Layer 9 of a small transformer language model trained on English Wikipedia (13 layers, counted from 0, width 96). Numbers have three digits each and are written without spaces.
Take only the direct path to the model's output, skipping the later layers: a vector added to the residual stream pushes a token's score in proportion to its dot product with that token's output vector.

Output vectors of the tokens that the questions are about. A number n stands for (n - 500) times 0.012.
"/": 499514518438509574499508466495463462500532501465504547495513528500494506454483496501484479505502528456506498470499446523510495496514498475488530496481482505536501517463467484511505439571495479569547502479461502492527507522528465507523530518549440482473443531513498491497552538553522545538
"Eukaryot": 573462485509541491482557572556652367648523427593471447613494523535590467559632508417482349527455459573449498433556532298498484515424548500337499475441484529434599489560506564478537268514483511498427392509429465418582477502482360403632586459406470451577548530608529463421542477541507475451
"ack": 589545473520496464508558492472471430493530470576479445538492526528558496539519512407550447514472454491540483467505480449506487484469475499423515548500459519450529533519482534563567414462559495500520458461428486543511503505595446478485514491521596473488526506471475417437550472455512541393
"aries": 559455413516546494618513521458558519561579471597627478560468513493484494506500518477504478604460499497573415488584460342581483549486430546374507563512496516430537484540454592487555434490432452473407445488466498562486420448556406471452401491421545433519535580528455524481493439484525509534
"==": 534424424504544471575505541544535501520504482494453533498471488491444497518547519441528469429522479489543424456463554477523519429495450457465461514447581520559436511515536465549634414510457413561518530547488557490528418565498477460500479490468525480514453537556491467532476504531507477528
" ===": 655465419526481446515625538460496445530581471527488551457521481465520530550514537480544549532473507501572411510484516483538514489522469576441505490400576518470583511519454427508615402537489428499483474531441507476539392487595405474553496439458481476546398479516509439453421512556520446515
" than": 516496499497571472492461489458460443500413484498574565448515530474490516618518455371483497520420465531479436473468470427473520516472520529440544489439594518406502511463510559576556411530479498569446434429460484506529442424522470534464560404523470478582583544453497496471469540458483458567
" Role": 515479486441508463468525538504492496616529457534488448549536561542550514533582475495530476518400476492560451509583523345436491493458481511411529433507479519493513450521528517519575439490461478487432482420470421493471506461522464500523580485479547411528458541552495466420505501553498565501
" Hofmeyr": 689481326525600540633781730634556371676483351675391302569545616620531389521673565448597384671342570552482313317559421029442585503403500631185586529381674618362705409612610651465605080559306525561503397416495325558578452407734158460612696379415476342692642624587584389337456458415607452338
"point": 466492464508516497552576439467522553527529471582466413555476497462502522555541494412537445467458476525465478468553461457480464538479490520417573508394585520449526494517519546513547355540575499443518452502490472509497439455554404492527582444421526450569565479506421426472536520474534476472
"de": 520489513504491532519550497515489438487524496518426489481536488538530471621482543529530542550501441431514516531575508515458545545510490485443487446529475506504490517492548478523553468515517452572506558441536494536488544521588478486472507492524459471500550482544518486500488476428446506500
"ography": 585464438493552526603500556527465495537483474594526525540525405581525575639521552486528487522408445517504442450521457336454465501472453582369505526468598520494567511576481631487574388503505444455499506496452435558468456543584508412558625510464571386568510545539450457504482507475553518459
"firm": 556455521504516461500592496472494440561456456604452493615503535448552411533621501489526469558427453585557445424496551449472525497441557554396494499383561518469555459499551610467549382491498555551494523558451413421450467482518362468565633391506529466589545543515536483467532514374479430488
" stadium": 569494508512492490586552572489529500553489472577463406413556607623493450563553515461509425552459480511435427491558445409456484495449481479438497493486479540430537500533526585540569342550477500499512477519524387491510440526509468410474497488430448453566515581575494425411538451501491481444
"Hofmeyr": 689483329534614548638783744647553366694486348710393317571556625629526388534680562431601379673340567546481310305561429028431594497403488640146592533360681631347704392617633662472609044584304523574500389430481318560567434413738144458605686374399491339700655616595591377325466457412608458324
"ations": 539498426508470556518457529511556544535517475448589509489449509488402487478505487497507484594443423577555413494504432343525535495455470541412501488471508517543522473534535536536659405561487469497442460448478435539537455554545435405526471471566611437480455546509533496460500458493550543514
" program": 560518446520485524517518510508515476521528491513491492494479552513460504551576519484552472547490445446470465486501461458510519525480516498471509503475590529467529483494534542494600413531463491488476469512489472515468471504552534441507582489472529453579450521561524397433548520482486510463
"(": 523499463519475530492510465531459498517450483564553513507484545471472532489509509494479489484432504425506463433555479522498479543505480470461485511488507507497538514514425541513510416603510455553521517465502490443529498514511429475484570492515517461492520530468520450521487468531504477535
"cre": 519524458538530576550575553455477450554520477570354480448505516567508499618514550550487532516512474456495522475524491506514422458444464466441490489508507507494534506517482543438522404490504507482478508487446432490464468481599522490552491463506492491519551481533512533417435514531491505474
" Lanka": 605558441499530575531488570543457436530458447595503398548549486592524493576517552472509524506405416477400389539535575390507525467443509524397509505538565535422624479521439529518577326512372512462465458457510489448602529438551441427599551467452551476627510553465534422450443468475516425457
" life": 484529459471566535484456543500496482537529498532510549444494446514534493504568525443495482515443490489568478483510482464474528518475513517474532525447567533490506468479527516534568411547444477472495481517499477545469498549477482445516469504517488476591476501541541449495489477491529531484
" to": 494490499487448555483468485510543468479522509495492568491408522501487542491461482433550513494471468429508548543439549487513561560520495521532516509499512504508505494519481500520543456464533479557506458514458510494433504469534475564475463455465505532471518523556482503512511521478502533539
"able": 464554457556496563562535436519492469504516481473480550453423662546560425455511417477521472539521485513524438471533435462488498547504497520419534452567467521456500442542554516522549464599546494542376477499497544511521427503602467497530480522512586461469505531469468458433422551475466531512
"ster": 452485500448578523475559512456518383502485485544475424529511510521502495559451442476486500528469488485534485519599476429438532478449497490429496546443417513454468396505457512470549400488444514571553436470528512552500491557575531445547560495421533458546546538486445492530472531468554585517
" losses": 553456381487548539562524535535443471545470460598496501487597556479481504503537533419504464520509477559505428498570480421437482549491433575464509503480534547387530503544457561504580321445457511491476510520510385479465430470600413463596462493510528466540534554542504506512479477479559550510
"====": 571456461502486487536596615510461489516501474543463556434524576450503469594545538496531480577534434528602412392534517485592456506493479612438516443455543527487584523565508445526540423517515455500532507456532562458493396447546529511552513482553509545603473524523460475544448419461491502508
"ctor": 430467437479453505530503575537481443530499465553515462600553564489437499467507494555531454553455504519467533459518492399495495442487465551394446476590570519431495444480485506520649415588473532466453497384562448498478508587586425488544537488367488451554474523487458506463503545477442541490

Output weights of attention head 1. The head adds the sum of these rows, row i times number i of z. A number n stands for (n - 500) times 0.0016.
o0: 605542531577611500339688534539489531564644534580462392590494515569324566478534381487565578501366414501409549591365628370763246519460568557251533439467631526627406438393502603450451680535448325446424565404633357448440422300593339656484537403560632499564446491286525462353283643468494502659
o1: 566327487577650470633497483408510595590390480336556684635582510539431441306450481567445349293587637419483417567666555586486508414537454496494359527560625469465337635482476440324300584511544459453524562405750567517723493594487363568413534650467409479434535405470673435622391427643568581596
o2: 466403528514522382537338585466700503514393700523582594516599329448410576739584631524654472497542523626355338530404585455397485498532478658538579401660551671584606454642785572545747575514593538568449479341304588645461492618414528479461495488272460522409581586621361446548547396578514492560
o3: 636395318659466734537526548466410462436362395344450412567453794471415552489498392415439523321582480307468547427674505482491473415533358477346642489418674446692483192487338537494426620558338655555488509496605490447452403412585520395421479524587568379600595506486608338500777553592525550387
o4: 458589555560430471535470690432379546582557327561346694524582198495503387425467590480572480420523649478420517505470383586678413543633662414762476373528374538581553459518731391589475507503395596310632473414383516545386391617686561695469555767458640572344561445596507488507501532538679658554
o5: 568474538358505687598307748580493340322492736448474459364624599508555370554465478464616513505473376461512545440574472538659552671297689530459507475627592388632476284360528583605472446487543548386454534455418516582427478453610468311824550589400411453561605482564489534504514566624432528498
o6: 563455486477638520404561599622561319603526467499417329503380391562482426447357601563610406388475717619460416665524511508525486360429430579572535463583497497426575390451563401266589581356453655573422545459434425382756404545442374531487537622441609667358464483422325429426324478468407438519
o7: 487613627254505586505400475362516498376422582681570590645534504507424636639348332417625564455435490781440693496418566448578523518369553533450396312558516238510453438576357440451765482440618624534330545546471393356481439497494388519562542464651589519479549573274206475471484464389314469690
o8: 646516440595518604588479478595449549581658446627619313609326508395458490651628519442532688567338374505310539370557395587670487497643496786654330276375478285498401472444527517509675243594496458401564577403203489479494548481394489424327498699578292542491569673678400390520664536296463646560
o9: 481611666506508533520492552689389410326604319432471322457524225577390361439675569690438407510483657698420544498357607692416525507612589451740564627401532490498606397574599413449311554433255305447318525557481541665565260688752531364586530645415450451573323473451592574595346491516620483501
o10: 413633641706408396405439485458535455409473039554651561406558403524478523596635490649499555549692539397532461508659331651363642355803511496328517611566521476391686503256580502362427775532532601538493436539433468734461630528441532396419594390530275486587546579430598454443448512447532386369
o11: 448338366466521453479368564346649588564672325446649398575488363563518580337429686441356523547611671579517279638521510345281475503389382564711573470542534793621614516530413593546635328448631700516506338373561719486397607372594606502315492203568453501421449568687617554272392462432545392424
o12: 453417341520532546395518574574569531374537512438767600599401499649408457460445376495476676407656386538548416431340362470494554496571429590405364496522648228499555501589336415531635538658509457433483450470405533573354570479532389568510388274299683371472693580364568672401588561521749481535
o13: 410517540520374602366593600514565521547332323430330677534497378463465660448589571317562600421641636338478673487574543590383448564369483459423520512361446518557371574467486312541399334382539362369401521385430651440682443502566456585429554482545517381518424606529557543563773722472365465462
o14: 638706533463620449256552454736501294390482320593687386498447380532479645483655586498572627391296617460578352518348542463491637528427331519612437337319489319423445504640399457457585609504584553479520576495422504536395425542470566364438598426534562479610286438507323514452436570592503520631
o15: 673560413472562539617415401609563432393536612387539584480515509633508324512516401502623566499485546443639485412417546332746338405368661377677722583506540513755504542594576497404587564612325473450456510506393394640720404444436449581529536478526682445558589600550277611565487490627468599383
o16: 686479402505612423549435503538581394487499585432556426417501724568492476308545527636429488436537634628642425377628513417604515441382448578626687549513548414293515578439349445545437448530481579448373423461321468684378536625551573373556608375410459226447614443574585597626509603467500462635
o17: 508664520492704505491491469572375428364398526406616501457429669514446787667606456354533524572263486536376499588742403328348511428523416462432574728576483176430470687516522431531489475560426609561385399363408489470439542539425481412605430437487483330566710383545502487498628518535332510561
o18: 610310339419471631451486627449457531503508256346541532522441369410472507390614434466704506415432486392592452639292531594445470413478678663551291539541625358782466486242488269523394574589327569402371455527402358573702609407420260501599472445366425405415825595496483489433557509467501742536
o19: 565621293293630609434389562475589378342540524469357577441446439565454418549480716500605432356306428605543319639651411623658363308634677519566502494466641212322469491338544530496485387595418467447445405177456387540334532391639233603633536517429677664659881489709599597412536679482489530513
o20: 445445252594529547424643417573616535286495546489275706458415638476492485548474679444650498401661507464465504496580583552639453379382641567495504481538517520531348416477508560319605466303464547486360565328453498534547449493348427444567407592632488557523676687600320666529420421500447510457
o21: 516658558472476512360282641485527604413576826452643572371553498563513377355696530533628364523549698468641626583435433535250413555477443567522554568591663391539580270546637548232464390511526567572523345669366414428397437488381657504526286393516562582534378539468488549461374432547614500384
o22: 622506550478527484581559470587339263545687566436513521577445411412438572630555644546405566558679670427312624469506359491578536498647537558412502502441321449470624654558565304414544620594411467572478558493484555466610463480627613718529557443594486670458279757715405461495583442478463370603
o23: 540498365426456370457359432237575524402498696405485530580280533512628538583516381556652600483437489534467436581575461449638500573333530483332461587623448433399464610516371444502663563520461368526500493610426534371514506465477496460474554419482506294473588502443569417400573628495518837427
o24: 605406272553594396497525656322516401463470350535494578396553421387522541471527625397321489429529520505635474449491414552435557508650509518616384545342517524625529482648547488467411451670626474413393455500509649251588406535484435401510274521608411554718455442354538595646599427515726435626
o25: 447373406356497387557539386643315421681539451526581409498551427518446642439698611511512496574422378565317499460708488360360621331450583383746591569445550587292567517615465391599396629531558472620481437466509696474582478536546508574566648402518457416584436469549390506553577367435494512448
o26: 427443623387493597522537547554469498750476509567488472525405698450451707569577463513322463583247596670505502549455595522451594415433445486440471424432489597447666515647538593493555568412323409625487545742601464377506426564507385515504431581576491424381650504250503560467514516199426521458
o27: 507433475592587611523622539612506507391458566409528493556425645634452773582482440386456479563415434641582554471508488464439418460417442566423399547542435393614382550621297558414562442514552572467741630339507402513446436507430492363415489403570620611386560500511568620535371399585388370560
o28: 528536325563392584477487411364537490505540784559401412518610603639529464716470396317480636378366475561494540652683645504284520348631489345498584399791409308482450456437452522420545490465540413333579490579490466547430365589447497489444460616506485419362409638461300510498559522590518594360
o29: 464571266638723299305444486512650513457594422345597592612389499469446547395405607468423484512305391590472358366678383506532462522618493486370418468580368605366413449339565536438445501663501304513575451428510423453461689386464383625443484324557625597438713700556254408344379552640466451504
o30: 375462515664418402678378478485556418381330240608694450622751339523428350540511638500573397613561488584490566399444583628387410542721533221456385469479421378381318625555825419372353565365335548456664610521551410471432572690396584621446504664445581601410691464486460225266409269315649402517
o31: 588466573512496440609451648637472460547482381616504448493777423640526449460448471423583376470693490449626465485341676384390435404424354477490369615521487486646615419607455294561697524442500758617428545505624621395427447400545525670761519417458545410490305458524496648318457399574530300491

Each question shows a token from some text and the vector z that the head gathered there. A number n stands for (n - 500) times 0.0063.

"2": 399543460532210454376575687539614409541538493490289549561524585387442650516593493538675448497658
Which two tokens does it push up most, strongest first? " Lanka", "de"

" work": 451628546537510572411473333486314394183649407664592502451613384602554718374352355374617431224327
Which two tokens does it push up most, strongest first? "/", "able"

" half": 369437541595425478372409549379479502190530318480618436396577624517462561553675344587537544305365
Pushed down most: "ctor"

"law": 366494697568672672238483440518410442362496439460713434583579533608374651730676228502532353297542
Pushed up most: " life"

"\n": 603407395560462504532385377443450292657566557477546459679471395499543428538560472595684578466551
Pushed down most: " stadium"

" a": 407487632661302585522397599385480473263636406450522454206596618501511479681498172468649431223489
Which two tokens does it push up most, strongest first? "====", " stadium"

" member": 575469796718322660553213675385531479317472392341499559112477536432474451662527077460673462408608
Pushed up most: " stadium"

"He": 457613659523434623413540454413315432700453595348554387432510358478521630496589257663488441551546
Pushed up most: "ography"

"ly": 435498550594398626389591679466549369819548454415260573396727466419645756295487358620557612535598
Pushed up most: "ctor"

"kan": 542426665568376607534369580447502433355526391357553596236455614525495547548498212509674495384555
Pushed down most: "firm"

"ever": 596383409592485544483557480295340402605517664347549309537478448687763764471434371450714616500432
Pushed up most: " to"

"ing": 421407536547483490506601561462363461619538544416436394479503608592554652842588498515718577365636
Pushed up most: " ==="

".": 648422318602393505509320306420420254746648553506559444780434406516657420519584496608719563461563
Pushed down most: " stadium"

"li": 361664460631346583405611522379558314906452618563206600353753432533563808349398522597630469609559
Pushed down most: " Hofmeyr"

" take": 355521485587335634448682568452394489421517447425483576526432519525495552709466419521745533358650
Pushed up most: " losses"

",": 538445482517431462425469377421387363515582467518595435649507374464557513452588465597608497372524
Pushed up most: " Role"

" who": 544417443561504555474560475304337440587500639365540338538481458646723728489449367493669628499426
Pushed up most: " to"

"r": 434440645561395653431435551524580520174623352427582556387518671508433451608603183507634511287523
Pushed up most: " stadium"

" the": 462559590471479534411505465531346433360509378552627494465511513585562647545618442611606481399548
Pushed down most: "Hofmeyr"

").": 565497436622404466531445458319454295615588548464527405711540355455553523482491458541638478390522
Pushed down most: " stadium"

" spring": 392504626614420416088584703530628551433518360779620393589365596426449680543734480662343483232309
Pushed up most: "ations"

" gave": 418433611584415713500587482520347553568407579462434413469470429521552507698561396599594551463591
Pushed down most: "de"

"Psycho": 402497541607438545389462511382674442543528455404433583610569536470545702413488384542755462533511
Pushed up most: "de"

" so": 540411469538415550491514532262283446576631522369539444482561476508495651449487439657795660477468
Pushed down most: " life"

"lin": 435579482608394531412606652432573523560485475571416544562504536426545728385465447707631484455693
Pushed down most: " life"

" been": 408577697541436627495527398399285503567365576428419331453423453487469540691516308673516560561584
Pushed up most: "=="

"ta": 498468526580382579482563517475506321555526515492515555553569431497540690440485390623692474488602
Pushed down most: "===="

"ne": 447481578555426546388467514381717418571527461390413570642592598460544725422524357543790502541518
Pushed up most: "de"

" (": 435536538545462454447570559422476461361491446445530505563502401512525660491511443570589448385578
Pushed up most: " Role"

" written": 308517515569363668471559548344373544397494570483616541527444526319504690626639422669588655426529
Pushed up most: "Eukaryot"

" Hawaii": 403493642691281594490380616374555483159676380432552527177619680515499456631483117455628405238484
Pushed down most: "ations"

" fifth": 293528640636517916292409536642527485215567379521497487528512466533312596660612058348523283450470
Pushed up most: " life"

"y": 397521447519494556421585504477508537416562490463658597469537628480538658550557382633637538393500
Pushed up most: "ster"

"s": 369511714581692706209465450529395434353504416456736433573584543632371677736668193501538330281546
Pushed up most: " life"

"-": 492460487591473590649576472476597413457563618531595542574584452371374517402617464653642431470557
Pushed down most: "===="

" following": 449569677611455446184561612526555475283553398773605429573452504421439666456647441615391433231330
Pushed down most: " Lanka"

" D": 425530550603383567375620621421452369506466539439469608513669482413557685463440312645697422442525
Pushed up most: "ography"

"cho": 397517453493484552430561518493489530439569481471639578472546605473532659514532371612637542384499
Pushed up most: "ster"

"es": 373511498482519510403520574337438516409502507394600506498530487451568725570561380574646510487515
Pushed up most: "ack"

" app": 423539559559425527399606537388457522561466454459658538477616635542578632624572364541666523445494
Pushed up most: "aries"